Layer 11 of a small transformer language model trained on English Wikipedia (14 layers, counted from 0, width 64).
A neuron adds its activation times its output weights to the MLP's output. To switch it off is to set its activation to zero at one token and run the rest of the model.
A neuron's activation on a vector x is ReLU(weights . x + bias), where the dot is the dot product.

Input weights of the MLP neurons that the questions are about. A number n stands for (n - 500) times 0.0028.
n10 (bias -0.167): 329,671,432,523,414,539,346,325,581,764,712,462,604,392,444,386,532,304,487,439,459,439,369,462,377,361,540,596,596,341,590,324,562,477,641,541,321,577,593,681,350,685,460,562,627,489,593,483,339,605,708,591,600,408,353,383,437,251,552,423,518,659,729,577
n18 (bias -0.052): 493,550,516,578,571,457,499,546,421,486,457,583,432,538,344,408,486,471,541,457,486,597,622,521,500,500,403,471,619,506,525,586,490,563,489,394,400,471,471,493,477,596,486,508,462,508,460,413,505,507,502,399,650,461,571,588,540,547,627,556,469,474,475,564
n28 (bias -0.115): 342,453,683,475,228,405,664,454,500,412,379,336,419,576,404,520,577,537,284,428,463,426,284,743,599,433,436,509,411,212,395,321,604,330,550,393,362,340,530,701,675,542,633,469,554,510,608,653,436,519,713,699,741,479,683,636,548,406,558,679,351,610,559,449
n32 (bias -0.067): 554,539,564,422,399,613,614,430,529,484,391,560,494,492,439,483,638,375,408,565,617,417,751,865,539,405,607,399,373,421,249,561,557,543,653,692,605,577,379,417,495,533,278,544,727,375,590,727,249,422,430,623,549,580,394,760,344,539,469,489,370,366,453,652
n44 (bias -0.052): 562,464,654,483,451,249,544,694,706,659,618,570,696,488,293,594,244,427,611,420,456,544,397,455,486,513,227,357,640,488,651,479,297,565,503,707,548,544,447,432,621,691,319,596,621,466,529,562,582,652,495,580,622,443,553,775,416,489,496,377,567,374,410,351
n57 (bias -0.062): 406,612,510,586,501,503,672,576,476,330,438,706,721,555,576,527,440,631,502,451,531,390,547,374,642,486,626,565,638,571,590,357,324,361,300,601,561,585,575,671,371,477,503,670,382,718,568,519,465,342,530,392,465,517,404,350,488,291,715,308,395,470,303,673
n91 (bias -0.115): 322,796,586,492,468,616,445,552,541,318,491,448,520,627,741,406,545,553,772,388,512,562,606,445,560,285,546,611,549,513,519,576,459,522,161,411,461,594,427,455,436,473,437,424,650,459,717,388,636,498,436,634,664,569,313,528,472,635,604,672,642,463,503,325
n95 (bias -0.129): 405,248,528,463,591,549,515,596,500,563,448,258,620,642,575,326,613,501,658,572,312,490,336,495,567,500,374,521,555,546,620,619,373,319,259,439,455,640,454,475,324,775,432,626,658,441,469,456,402,451,415,397,297,360,655,243,607,37,348,517,499,571,503,742
n113 (bias -0.126): 357,464,498,411,536,394,623,556,358,879,252,289,762,476,530,707,554,516,641,394,470,563,516,630,342,255,704,629,285,286,419,377,354,420,387,376,451,405,435,486,438,485,494,497,588,472,614,664,696,434,422,460,448,593,377,545,441,656,544,718,376,519,552,661
n116 (bias -0.102): 574,477,827,365,283,513,682,439,695,807,596,570,562,543,340,627,604,580,639,377,322,492,326,612,480,364,406,401,250,499,448,764,472,459,423,345,458,575,586,514,540,561,432,493,513,470,357,476,307,389,686,502,509,654,565,527,614,556,514,346,214,700,412,458
n144 (bias -0.097): 464,461,604,571,522,782,507,690,609,461,497,481,553,437,604,383,601,485,563,447,612,698,182,464,802,504,548,355,286,141,583,477,438,694,762,672,539,501,504,680,690,663,607,212,528,332,473,409,216,639,487,439,422,297,489,422,522,588,565,577,396,572,421,454
n147 (bias -0.087): 295,518,469,550,462,461,687,476,630,728,511,428,498,294,381,645,619,467,436,550,693,189,431,305,384,547,302,675,447,394,612,468,486,571,644,352,585,421,592,522,613,647,401,514,355,389,461,440,434,592,449,470,454,576,530,326,482,449,408,536,501,655,698,631
n179 (bias -0.104): 525,404,644,379,311,442,683,472,763,431,452,493,489,540,486,434,763,632,466,506,658,562,556,562,416,549,522,618,245,467,397,354,443,402,464,595,458,432,288,635,466,377,627,363,981,377,351,564,535,548,346,509,613,655,424,746,450,751,545,488,711,621,513,453
n203 (bias -0.100): 331,304,419,423,527,503,733,468,806,544,462,592,709,591,605,537,512,447,477,658,282,617,625,596,530,486,346,370,462,646,580,557,389,641,401,457,505,393,398,659,439,726,430,696,464,494,803,633,594,656,376,379,271,443,464,245,624,609,717,501,708,623,490,685
n210 (bias -0.040): 375,698,681,636,485,550,841,530,495,550,616,613,427,438,591,502,641,600,584,461,466,521,638,401,564,371,445,295,641,292,533,564,644,597,441,545,418,723,658,514,546,670,523,465,661,578,448,618,295,532,746,624,429,521,305,634,509,254,564,491,224,596,364,482
n249 (bias -0.044): 646,666,652,505,430,581,418,694,316,453,590,506,449,606,668,471,431,496,590,569,236,415,615,508,485,584,418,670,418,531,378,392,443,524,227,606,615,554,583,597,544,345,422,513,571,533,549,514,546,471,599,838,538,609,368,470,509,450,633,367,408,483,478,590

Output weights of the MLP neurons that the questions are about. A number n stands for (n - 500) times 0.004.
n10: 394,728,412,355,606,563,456,330,488,464,563,294,660,624,138,523,690,320,468,372,676,420,183,626,470,683,586,549,410,344,601,539,400,680,372,450,459,449,618,367,498,669,433,545,485,450,556,223,412,505,641,360,549,516,489,631,490,391,676,449,554,492,408,882
n18: 482,595,515,477,355,605,560,437,617,475,492,547,661,300,633,460,398,449,463,531,510,497,388,574,662,469,543,602,380,409,536,500,409,431,540,646,654,456,529,464,421,553,432,601,590,513,499,541,501,577,476,556,454,445,415,456,502,466,484,514,535,514,529,494
n28: 385,539,288,385,347,385,538,586,477,387,427,756,509,371,585,563,499,408,287,346,327,123,542,636,653,419,624,401,646,539,560,522,253,498,556,534,426,318,833,485,607,393,379,543,320,522,462,898,581,439,252,536,484,557,511,719,382,630,392,726,442,497,907,385
n32: 525,538,576,637,883,668,474,878,452,697,487,634,671,521,393,328,587,274,608,474,378,572,452,357,130,523,511,436,673,564,451,628,413,330,471,614,522,404,344,254,536,477,441,594,630,447,138,812,534,538,546,461,362,497,515,583,480,511,188,476,497,255,548,405
n44: 339,146,410,429,476,482,540,671,437,610,324,332,640,694,468,152,523,691,681,614,338,482,645,413,631,433,142,657,561,435,447,537,602,548,608,613,503,732,494,376,694,451,777,442,653,690,672,488,479,580,488,520,654,374,681,764,684,607,544,449,438,765,381,661
n57: 421,427,148,813,242,576,550,487,640,527,693,474,559,708,356,623,419,658,528,502,538,683,506,463,516,332,454,216,417,572,398,478,507,663,502,406,515,537,382,341,770,489,705,605,467,329,539,340,406,439,465,600,562,429,278,627,454,676,497,478,506,409,516,473
n91: 800,433,413,592,399,438,666,249,612,441,581,506,406,506,566,446,326,634,529,614,637,431,471,495,500,686,630,415,537,320,418,541,709,618,347,274,427,343,467,557,492,221,527,560,485,461,676,462,452,556,389,422,123,466,502,424,553,611,686,653,670,684,250,475
n95: 643,564,406,413,232,426,398,417,597,574,423,319,506,576,476,414,428,597,647,497,160,438,317,585,638,488,406,490,616,767,694,701,487,542,745,600,372,656,651,465,325,436,300,629,590,465,424,629,439,443,383,593,823,434,560,283,566,703,704,621,436,461,461,566
n113: 613,479,727,750,396,440,586,505,225,692,503,471,656,444,489,527,554,357,129,405,885,575,734,428,273,462,539,585,411,400,393,560,631,521,419,234,695,684,275,383,470,397,242,433,920,503,414,629,390,423,274,550,630,593,522,553,798,401,508,303,427,488,54,549
n116: 345,573,438,463,561,554,445,584,399,433,461,518,299,412,341,597,241,764,463,484,609,704,509,604,401,339,473,751,344,441,801,212,550,846,537,403,172,415,393,581,351,145,598,461,526,502,515,441,450,713,675,417,251,394,382,627,280,452,460,565,468,421,730,655
n144: 570,472,190,364,320,632,292,659,791,577,258,750,632,807,284,706,623,330,528,559,622,866,602,652,519,623,425,88,664,449,269,535,510,239,498,596,627,349,684,289,378,501,464,477,462,625,452,531,621,145,519,432,480,667,423,694,324,624,658,395,222,567,220,418
n147: 550,415,390,162,608,340,462,233,469,546,282,616,302,446,418,444,586,502,569,438,401,290,740,457,764,385,435,696,379,492,567,482,462,408,649,391,672,489,433,568,290,292,774,398,316,351,494,416,606,521,437,573,459,623,547,373,496,683,635,653,511,512,687,686
n179: 695,582,653,510,556,517,641,230,610,516,449,541,537,570,375,367,371,569,609,322,524,459,739,628,492,487,415,641,566,618,387,482,498,438,469,528,445,473,353,436,388,264,690,279,498,458,89,375,583,550,590,374,558,527,486,693,494,711,295,555,353,426,747,509
n203: 408,740,559,323,119,423,550,552,614,480,793,743,337,501,635,616,715,541,476,19,319,458,537,386,530,502,530,483,351,646,657,629,623,310,429,441,498,791,504,423,534,247,767,260,611,703,804,483,528,452,653,583,527,517,488,429,638,680,639,412,296,719,426,535
n210: 507,366,297,493,528,429,583,493,470,484,701,616,350,599,413,454,561,66,580,575,450,606,644,562,670,570,446,418,605,713,581,603,735,455,532,556,411,771,511,275,488,443,487,697,367,730,655,426,378,362,680,685,227,407,582,341,560,602,458,556,269,655,523,404
n249: 268,399,427,536,398,442,513,489,631,331,663,396,499,382,403,637,531,612,478,559,278,367,568,629,458,525,618,522,530,520,660,413,484,525,513,153,543,598,566,505,554,403,580,298,421,482,380,410,575,404,628,524,631,587,462,385,399,576,711,446,573,605,626,424

Each question names a token from some text and the token that comes next. It shows the vector x that enters the MLP there. A number n stands for (n - 500) times 0.0088.

Then comes g, the gradient of the next token's log-probability with respect to the MLP's output, scaled to length 1. A neuron's effect is roughly proportional to its activation times (output weights . g). A number n stands for (n - 500) times 0.0011.

" and", then " its"
x: 655,375,450,244,517,505,425,441,344,429,791,395,383,876,446,503,499,498,605,638,295,252,668,443,323,530,579,536,648,505,567,496,575,590,714,400,318,590,543,590,401,423,676,538,430,378,475,499,543,286,509,592,477,458,721,605,622,362,540,563,490,313,489,414
g: 276,498,530,610,534,586,806,444,582,496,348,356,470,706,285,571,651,352,579,319,515,606,313,504,686,531,417,579,359,443,348,325,701,583,479,394,420,385,508,587,586,483,597,520,341,455,510,496,420,522,615,503,639,546,410,566,455,611,664,527,540,543,361,408
Switching off which neuron hurts the next token most? n249

"s", then "\""
x: 548,536,423,224,535,356,467,306,324,359,771,491,318,750,594,560,445,672,499,691,384,462,518,306,432,574,454,501,597,495,430,420,506,464,602,456,539,434,585,450,448,540,765,482,419,383,524,241,503,475,410,702,438,771,589,563,670,592,459,768,404,415,431,406
g: 501,383,306,498,647,550,209,395,529,450,509,695,537,421,488,604,614,572,600,766,420,491,497,310,578,624,594,546,469,479,506,648,556,601,348,568,491,347,537,562,595,441,373,506,622,424,523,400,488,500,282,419,279,554,596,685,387,455,540,559,690,275,402,554
Which neuron, switched off, raises the next token's probability most? n249

"g", then "in"
x: 510,660,491,199,692,238,476,517,396,542,665,454,416,743,406,502,661,435,569,507,562,620,602,409,390,566,609,622,553,393,656,531,498,425,647,429,369,443,462,524,343,367,775,528,276,505,292,328,516,351,566,562,508,448,679,656,610,565,459,562,392,288,335,515
g: 193,599,467,536,464,581,446,504,750,320,245,389,602,484,618,643,564,374,397,618,378,347,590,544,526,430,294,685,291,519,511,464,499,412,534,549,382,524,638,508,435,653,466,598,647,349,406,544,574,535,711,519,583,509,463,624,490,360,500,599,414,625,539,440
Which neuron, switched off, raises the next token's probability most? n113

"ers", then ","
x: 511,428,649,232,448,437,363,337,158,340,930,600,375,632,593,411,496,708,479,496,438,426,501,260,284,571,532,654,660,491,561,381,792,609,558,314,550,454,551,387,442,445,667,484,547,527,553,462,442,348,545,604,482,638,505,568,640,611,503,572,521,383,381,364
g: 451,518,530,432,605,447,381,658,415,600,579,586,720,494,467,435,278,540,515,339,760,368,738,465,454,663,699,431,428,435,468,597,662,494,492,543,432,508,562,495,688,427,579,568,374,377,315,525,296,367,570,388,443,437,417,663,461,617,532,380,537,278,465,612
Switching off which neuron hurts the next token most? n91

" se", then "le"
x: 638,592,515,374,330,417,515,452,330,510,778,487,271,878,343,548,585,575,462,626,484,467,550,484,412,552,388,560,502,502,597,548,642,446,879,451,370,397,561,594,405,458,643,392,393,527,480,488,491,260,329,606,336,378,536,670,546,488,551,496,333,380,473,633
g: 648,617,427,744,468,430,562,562,486,274,387,715,455,669,488,453,602,249,468,502,385,569,446,674,453,489,696,323,467,523,350,482,448,424,409,634,543,544,571,513,503,558,579,675,476,308,636,632,423,433,486,643,463,361,643,448,426,257,621,545,376,440,386,536
Which neuron, switched off, raises the next token's probability most? n116

" |", then " 20"
x: 519,451,389,450,627,346,406,374,430,541,707,562,429,649,364,491,506,517,666,560,364,82,691,322,362,522,516,506,517,389,704,527,591,616,651,346,472,536,487,542,444,382,622,489,430,429,535,433,473,498,376,369,512,412,579,745,679,525,589,569,525,379,511,626
g: 540,517,456,477,415,612,552,438,681,548,309,447,586,646,501,599,644,332,344,537,493,458,612,366,633,383,421,558,460,706,426,575,519,420,513,249,495,438,666,486,520,300,434,560,703,350,575,672,624,668,343,522,517,364,461,429,542,462,429,261,535,646,668,357
Switching off which neuron hurts the next token most? n147

"et", then "ary"
x: 589,363,539,145,487,519,288,347,482,300,573,503,364,722,556,391,578,561,640,463,588,427,652,353,351,493,452,378,561,573,506,524,717,587,658,451,400,521,645,434,469,509,812,579,387,468,467,252,497,342,352,563,382,672,619,656,747,603,495,549,476,281,379,545
g: 396,539,482,524,511,617,467,615,254,692,632,258,462,232,663,474,476,398,398,459,691,616,591,428,704,543,363,416,424,402,504,502,411,524,484,386,508,475,433,294,411,717,369,456,422,494,425,488,737,551,398,437,549,525,483,541,556,647,647,627,687,461,539,585
Which neuron, switched off, raises the next token's probability most? n91

" o", then "cc"
x: 619,367,538,470,511,521,482,343,327,378,780,444,358,912,277,542,594,577,556,570,479,460,667,538,244,474,488,663,384,496,460,472,577,473,753,434,498,414,574,573,446,411,764,354,531,264,383,409,535,305,416,699,465,428,643,513,704,477,525,531,466,231,576,461
g: 489,603,464,572,393,436,544,657,421,458,436,338,271,571,752,550,488,464,581,473,555,348,558,601,306,404,539,381,320,415,560,543,539,623,602,406,548,768,462,502,472,484,545,465,691,440,515,598,556,464,221,372,437,439,485,409,391,516,386,642,795,678,489,570
Which neuron, switched off, raises the next token's probability most? n179

"a", then "j"
x: 490,267,442,457,471,496,587,152,150,472,854,520,372,601,522,545,445,512,651,648,446,537,573,654,304,475,417,434,560,496,591,718,691,493,573,456,398,428,546,552,435,511,592,419,333,365,324,280,464,382,403,562,561,599,638,711,715,547,551,479,356,489,547,480
g: 367,634,460,371,427,521,388,530,438,405,224,518,606,409,559,551,536,571,370,497,713,441,549,518,537,497,392,483,440,688,677,462,457,672,459,726,383,436,611,604,401,472,181,703,313,550,672,464,673,640,640,403,591,438,478,486,519,506,550,418,378,461,389,554
Which two neurons, each switched off alone, lower its probability most, in order? n116, n18

"ct", then "on"
x: 549,321,339,184,634,505,656,474,393,313,835,438,355,881,468,501,486,672,455,653,437,477,649,475,415,559,781,449,605,494,499,589,380,665,552,482,390,345,617,525,465,544,729,510,353,342,489,362,471,388,327,532,336,429,541,540,639,608,547,486,445,353,425,638
g: 492,624,349,676,557,398,475,561,282,383,560,812,520,450,249,589,595,672,384,630,625,547,636,574,381,669,494,477,500,502,448,405,391,432,582,411,707,533,489,389,290,518,449,350,375,742,521,396,504,435,658,319,487,534,542,441,470,567,413,590,468,513,442,525
Which neuron, switched off, raises the next token's probability most? n95

" |", then " 7"
x: 471,397,377,448,748,451,469,307,358,565,768,581,505,592,363,461,418,633,563,704,314,99,553,419,335,482,459,543,520,340,676,515,602,537,516,417,514,549,536,546,519,417,676,550,443,407,383,421,563,462,299,422,495,444,607,671,663,666,577,547,530,366,528,554
g: 507,487,471,579,448,494,454,589,574,585,353,544,367,586,438,470,611,345,411,386,431,443,471,499,600,375,447,377,345,629,557,405,507,449,592,265,593,562,454,616,571,654,363,312,532,699,496,708,299,416,536,680,468,321,634,488,593,583,295,570,606,778,662,416
Switching off which neuron hurts the next token most? n147

"ou", then "ver"
x: 674,451,441,522,479,457,299,558,247,233,845,397,650,641,512,434,547,618,639,630,443,515,616,225,212,758,526,444,866,563,497,441,576,477,547,488,483,430,610,476,559,588,654,400,422,374,406,322,381,286,298,448,551,527,468,596,574,475,470,568,391,591,459,652
g: 694,411,678,643,402,541,499,568,438,490,634,538,426,427,350,663,528,530,583,487,362,673,367,549,445,344,339,589,392,470,476,776,363,452,537,438,379,380,547,463,616,298,530,428,635,458,386,656,325,621,486,647,445,605,244,578,331,657,593,499,494,578,554,464
Switching off which neuron hurts the next token most? n95

"ut", then "ed"
x: 610,270,390,278,457,338,403,311,470,429,769,447,332,712,606,371,544,632,600,515,547,400,586,327,489,596,511,491,509,440,472,484,720,517,753,321,494,471,527,561,494,421,832,584,322,419,468,349,515,257,375,702,479,602,585,695,635,660,527,536,408,492,308,498
g: 754,653,409,304,458,540,593,481,358,537,499,546,619,659,279,513,476,214,457,400,440,667,520,561,518,648,513,463,379,580,446,484,581,386,563,509,644,508,453,406,396,310,670,257,460,688,406,453,679,433,624,600,514,307,604,443,585,483,618,519,497,510,383,544
Which neuron, switched off, raises the next token's probability most? n28

" o", then "ut"
x: 597,420,519,460,455,544,513,404,334,377,761,428,368,937,253,520,578,598,635,550,488,451,651,502,224,450,523,687,423,497,487,443,600,502,740,435,460,426,556,499,457,427,735,341,563,245,429,424,515,328,364,691,425,447,668,535,680,430,516,530,475,219,579,518
g: 660,577,511,624,375,547,618,561,264,524,474,411,303,533,473,595,605,568,511,532,431,445,508,431,425,555,407,245,349,601,684,602,433,492,439,739,631,475,552,428,225,450,511,463,606,522,513,391,499,467,454,276,409,583,531,636,521,818,449,528,425,373,675,537
Which two neurons, each switched off alone, lower its probability most, in order? n179, n28

" m", then "ov"
x: 517,284,412,381,458,361,615,269,209,614,735,401,460,815,410,556,554,540,543,612,425,531,762,383,323,412,471,672,449,530,580,575,717,438,669,243,522,445,515,507,374,434,634,505,394,399,426,524,502,275,447,564,407,462,546,543,727,579,570,698,514,373,485,465
g: 458,516,376,291,522,552,688,581,401,437,338,489,511,431,369,734,389,397,119,399,575,420,526,492,570,544,578,596,506,393,748,563,478,391,513,468,463,659,610,747,656,449,417,393,507,618,544,487,415,542,415,633,721,514,364,575,432,591,393,511,486,433,539,525
Switching off which neuron hurts the next token most? n113

"e", then " d"
x: 573,545,526,313,392,439,607,583,278,319,538,595,133,517,345,370,470,764,544,686,352,490,439,276,437,749,560,490,640,488,511,598,625,552,504,447,675,585,575,463,441,247,798,466,429,553,347,350,409,466,456,660,446,593,626,502,698,574,494,559,418,332,464,443
g: 596,585,687,324,492,433,590,377,508,434,550,234,504,636,717,365,276,511,584,604,364,344,465,598,355,409,436,498,617,665,454,557,634,290,445,420,469,542,664,541,464,452,618,444,518,410,557,630,586,272,462,560,508,523,679,680,318,498,670,498,473,535,424,446
Switching off which neuron hurts the next token most? n249

" W", then "h"
x: 571,406,342,384,531,448,505,501,425,653,870,582,350,695,421,465,364,596,493,613,443,480,611,356,397,413,412,531,646,589,450,582,489,672,724,388,612,524,406,524,315,515,602,446,433,253,709,417,612,407,492,508,389,421,546,635,575,618,446,577,511,37,483,436
g: 544,563,638,462,272,526,349,598,518,346,675,632,445,334,364,374,425,530,603,457,491,495,426,781,423,357,469,446,490,527,486,475,795,682,494,386,376,536,384,533,642,393,478,570,398,641,501,512,429,574,669,570,273,518,484,353,603,574,703,627,384,497,475,425
Switching off which neuron hurts the next token most? n203

" the", then " \""
x: 475,386,362,209,469,474,339,345,413,454,737,522,393,792,342,438,522,654,613,609,340,379,741,472,428,407,443,550,593,494,732,480,697,478,690,394,556,528,551,616,317,594,614,522,463,314,583,515,553,370,367,596,399,406,635,621,551,436,512,544,456,311,522,579
g: 561,452,410,514,549,751,514,474,493,528,400,622,480,293,579,703,448,225,577,551,352,348,499,568,730,622,439,627,127,490,542,375,560,487,524,424,355,469,556,653,594,549,516,410,532,403,574,357,510,637,650,575,452,569,514,403,483,471,345,569,631,369,457,556
Which neuron, switched off, raises the next token's probability most? n95

" also", then " pro"
x: 525,540,607,306,538,520,408,267,391,426,809,453,323,797,534,444,506,611,561,712,336,344,700,390,363,535,613,648,660,488,506,567,752,514,670,251,435,399,504,616,365,500,561,434,374,474,614,418,528,353,445,616,427,536,664,508,616,416,498,560,377,185,477,500
g: 428,610,581,427,535,670,540,533,577,643,422,362,487,332,592,507,539,534,606,347,488,415,650,598,271,390,461,598,531,349,496,498,397,284,675,451,468,791,416,451,437,733,629,567,523,517,461,653,510,535,377,565,564,627,400,206,400,357,515,338,608,555,494,481
Switching off which neuron hurts the next token most? n249

"n", then "ment"
x: 417,535,397,168,547,572,457,453,326,534,415,477,315,871,323,324,439,584,611,674,500,445,560,412,444,493,653,348,566,573,553,607,582,570,721,480,394,368,643,496,392,255,810,489,374,368,615,468,351,368,369,563,510,605,707,571,619,647,511,563,421,383,438,630
g: 467,554,650,435,461,469,312,498,625,409,584,694,393,329,499,618,591,625,607,351,558,564,647,618,328,323,797,442,460,465,576,610,629,597,592,545,498,530,567,547,559,299,412,487,454,391,428,549,475,534,275,688,484,618,208,395,422,457,517,429,441,601,384,429
Which neuron, switched off, raises the next token's probability most? n32

"H", then "L"
x: 467,229,515,700,586,470,710,422,334,591,723,719,446,585,472,542,290,534,669,688,422,329,694,316,260,518,570,437,627,586,568,458,621,505,542,398,590,409,452,293,394,544,498,346,344,444,655,418,473,390,315,415,515,580,626,615,583,595,576,445,446,347,498,567
g: 361,651,368,710,376,557,727,498,515,619,444,433,697,454,462,624,503,533,405,582,515,620,500,611,428,425,233,536,373,376,322,434,489,483,439,460,576,511,398,501,484,622,713,458,470,429,562,747,451,572,439,570,527,528,420,360,502,403,762,261,542,482,615,331
Which two neurons, each switched off alone, lower its probability most, in order? n18, n57

"are", then "er"
x: 621,403,439,456,566,634,604,452,355,313,551,640,228,560,439,436,454,572,560,690,514,356,607,353,418,463,561,417,685,469,482,629,633,676,744,352,489,454,391,477,222,498,752,322,498,362,507,521,451,460,410,655,402,525,633,640,503,641,645,423,455,511,275,523
g: 446,640,337,505,336,556,657,310,278,510,416,575,554,664,375,418,375,174,528,544,615,648,630,588,441,458,361,522,527,522,625,372,443,567,324,401,454,562,498,494,587,554,672,400,396,608,492,279,592,503,590,529,401,588,622,622,684,646,439,557,519,559,356,551
Switching off which neuron hurts the next token most? n210

" |", then " 2"
x: 523,420,398,591,636,281,468,391,420,493,654,582,403,624,358,501,432,474,637,569,440,122,577,358,415,547,641,453,508,432,687,488,621,625,654,365,500,469,543,403,434,385,590,408,396,421,534,449,383,591,365,358,470,396,612,780,714,600,624,494,567,479,511,634
g: 722,627,423,470,558,386,645,537,438,424,300,416,667,602,434,531,498,417,244,485,379,420,517,443,710,476,401,497,539,781,509,392,487,579,508,377,597,652,570,665,564,428,378,571,520,265,531,623,671,575,393,372,447,494,455,538,387,560,580,423,323,679,545,354
Switching off which neuron hurts the next token most? n147

")", then " M"
x: 548,427,447,390,507,502,492,435,469,394,518,469,241,767,473,455,508,574,674,656,249,300,529,195,358,484,517,455,639,513,564,512,679,689,576,517,427,610,670,595,352,477,819,483,399,407,554,281,588,330,416,543,374,458,547,730,601,557,476,557,578,307,455,592
g: 614,624,238,430,484,552,381,633,526,453,393,496,501,318,552,587,374,587,484,442,291,336,558,689,611,516,339,516,474,559,629,462,334,560,841,464,589,699,572,657,546,403,451,438,552,649,494,510,537,570,399,513,587,496,550,478,383,416,510,400,317,534,266,630
Which neuron, switched off, raises the next token's probability most? n91

"or", then " C"
x: 359,498,462,247,741,466,395,474,297,147,721,514,317,511,551,436,406,798,559,531,514,456,503,306,295,658,428,571,636,650,563,434,684,624,509,626,620,558,512,523,542,417,809,397,475,459,475,314,414,590,415,450,433,517,716,499,658,540,489,571,332,327,479,433
g: 534,442,571,414,491,442,364,619,330,563,623,608,383,520,610,460,504,514,618,596,165,422,661,702,650,357,524,436,637,378,583,484,412,606,337,508,523,634,436,485,620,440,496,440,287,752,601,514,398,560,556,397,511,501,460,566,527,272,666,341,460,597,337,558
Switching off which neuron hurts the next token most? n249

" was", then " the"
x: 616,447,497,191,516,391,420,386,274,501,687,432,317,834,425,470,472,542,482,644,386,352,701,473,375,464,486,537,523,521,629,549,867,494,726,351,411,515,418,613,342,543,648,516,481,377,647,455,553,363,436,627,387,447,642,509,557,584,542,546,375,278,484,688
g: 232,427,486,445,548,448,500,515,478,567,508,455,613,378,244,450,518,391,550,439,363,464,337,640,675,570,489,406,416,505,383,407,607,751,623,368,323,483,347,675,633,359,532,666,554,565,425,291,461,711,682,513,659,517,403,526,591,548,663,564,491,502,562,560
Which neuron, switched off, raises the next token's probability most? n32

" In", then " 198"
x: 543,335,518,221,470,444,420,287,411,363,664,470,359,716,255,477,520,588,565,612,383,412,593,547,319,309,447,518,590,587,633,573,668,523,697,290,494,499,546,674,440,499,813,541,418,270,598,583,535,322,414,602,471,384,579,556,712,514,584,527,457,324,537,606
g: 467,277,503,554,372,683,382,709,498,545,455,507,447,635,471,476,618,399,414,462,343,337,518,325,542,607,333,634,452,462,474,443,292,626,407,707,399,525,481,670,584,536,493,601,541,747,611,604,370,608,497,608,450,441,413,404,716,620,327,316,525,579,534,427
Which two neurons, each switched off alone, lower its probability most, in order? n28, n203

"e", then " W"
x: 710,408,375,340,653,433,502,370,276,424,696,531,301,626,455,456,432,546,514,889,348,518,492,438,574,470,647,452,614,412,551,550,447,520,509,477,568,541,641,597,474,330,665,426,465,534,375,272,442,339,352,562,359,512,522,555,867,556,606,576,397,305,544,432
g: 655,599,502,297,480,448,470,558,565,579,429,624,593,410,631,518,540,495,514,501,325,345,478,510,793,329,575,471,457,480,539,609,159,571,575,456,458,515,467,584,627,454,719,442,621,514,580,432,527,551,601,386,551,540,684,501,278,505,437,397,608,334,352,253
Switching off which neuron hurts the next token most? n249

"\n", then "-"
x: 448,453,236,282,526,458,333,343,406,554,592,537,432,773,218,431,580,668,603,652,342,422,726,432,330,378,485,566,529,482,690,513,784,485,616,385,515,594,520,601,400,640,688,482,431,313,633,398,533,424,393,631,387,448,473,624,543,469,639,539,449,275,516,568
g: 711,425,503,363,668,599,305,366,335,420,637,391,348,483,400,355,630,574,579,528,686,541,616,612,470,607,624,462,534,443,483,385,246,510,546,455,620,456,603,272,558,489,394,309,300,393,465,610,520,407,511,691,385,488,671,661,602,469,575,584,521,519,542,545
Switching off which neuron hurts the next token most? n10

"b", then "ur"
x: 656,660,403,233,626,470,557,610,335,453,607,535,451,577,455,645,515,731,657,569,538,453,564,291,395,623,654,427,515,595,335,521,589,335,500,433,570,370,705,523,310,571,754,500,254,373,444,250,501,322,487,507,333,612,679,539,600,505,461,628,336,309,453,533
g: 452,516,630,708,220,536,723,500,495,630,376,409,373,564,399,549,661,643,574,313,427,475,656,435,460,436,529,444,423,418,541,594,161,505,432,545,407,417,590,640,658,517,594,490,603,305,323,420,451,493,533,394,483,624,403,618,517,596,708,483,500,520,561,398
Switching off which neuron hurts the next token most? n57

"er,", then " s"
x: 539,465,422,289,527,424,462,411,281,452,831,496,322,892,522,507,495,676,568,615,238,358,592,387,469,440,442,500,511,626,615,600,624,594,637,378,358,595,509,540,309,538,789,526,506,412,635,353,516,391,409,566,453,407,620,575,597,346,460,591,465,357,480,517
g: 454,588,704,625,351,524,334,442,629,438,521,443,296,419,651,457,401,450,579,401,656,523,446,565,228,581,474,620,528,715,666,507,541,233,739,362,330,504,599,441,369,627,498,488,468,461,589,534,668,529,520,643,561,332,633,496,410,475,467,424,404,414,581,443
Which neuron, switched off, raises the next token's probability most? n91

" s", then "av"
x: 513,473,530,525,376,325,425,185,372,563,573,484,154,752,294,507,487,649,503,668,489,415,680,337,391,590,568,575,497,536,555,338,564,517,847,396,463,473,611,610,433,417,579,374,333,410,605,541,637,401,475,640,484,585,565,548,659,549,461,614,442,230,499,449
g: 526,540,468,454,357,594,434,603,411,545,707,434,555,557,419,433,657,289,498,618,550,592,307,501,302,603,798,561,462,471,621,648,444,606,466,500,585,623,577,534,381,290,486,617,376,436,696,578,518,444,539,480,406,359,558,385,608,678,421,369,445,280,300,498
Which neuron, switched off, raises the next token's probability most? n28

"um", then "e"
x: 532,505,294,385,650,405,553,321,281,483,751,595,584,729,541,359,534,379,680,370,514,396,674,428,248,782,461,467,715,445,537,485,668,458,591,422,469,486,683,380,396,507,463,416,524,438,369,226,564,231,258,530,521,578,623,640,677,562,521,600,468,535,432,555
g: 620,454,412,520,541,593,680,576,575,525,391,540,730,521,503,684,585,508,423,490,594,485,568,556,485,437,300,604,521,465,326,509,389,545,509,242,481,643,498,413,475,378,348,782,385,582,589,488,480,342,486,463,247,574,373,410,397,480,582,309,447,602,550,788
Switching off which neuron hurts the next token most? n18

"\n", then "=="
x: 487,439,268,285,573,459,365,351,358,561,551,529,373,800,231,457,560,646,592,673,331,451,727,460,342,372,479,577,522,511,698,514,776,477,598,370,528,564,485,600,418,630,737,457,415,289,641,396,562,424,370,623,408,455,488,652,554,450,622,533,441,291,482,549
g: 503,439,674,493,595,571,551,532,747,429,509,319,209,423,703,238,626,746,511,524,509,492,549,525,665,425,420,384,678,553,428,514,515,661,418,397,399,378,576,514,486,588,574,607,589,524,541,349,461,514,362,650,369,527,280,323,500,458,581,399,414,525,485,553
Which neuron, switched off, raises the next token's probability most? n10

"ing", then " p"
x: 530,474,591,290,443,446,603,375,224,392,843,560,352,576,465,242,461,620,520,517,434,295,437,323,538,505,561,486,475,518,638,422,844,504,689,520,444,444,571,503,472,345,774,545,406,410,546,384,431,414,414,608,365,621,762,659,668,442,576,606,490,441,388,454
g: 493,656,647,381,563,531,548,413,403,538,533,361,408,282,613,503,453,342,631,549,519,378,556,762,318,204,530,547,670,660,541,360,432,337,543,497,553,775,485,383,406,610,495,286,531,450,529,627,551,601,387,420,634,535,509,577,534,424,438,592,461,372,599,533
Switching off which neuron hurts the next token most? n28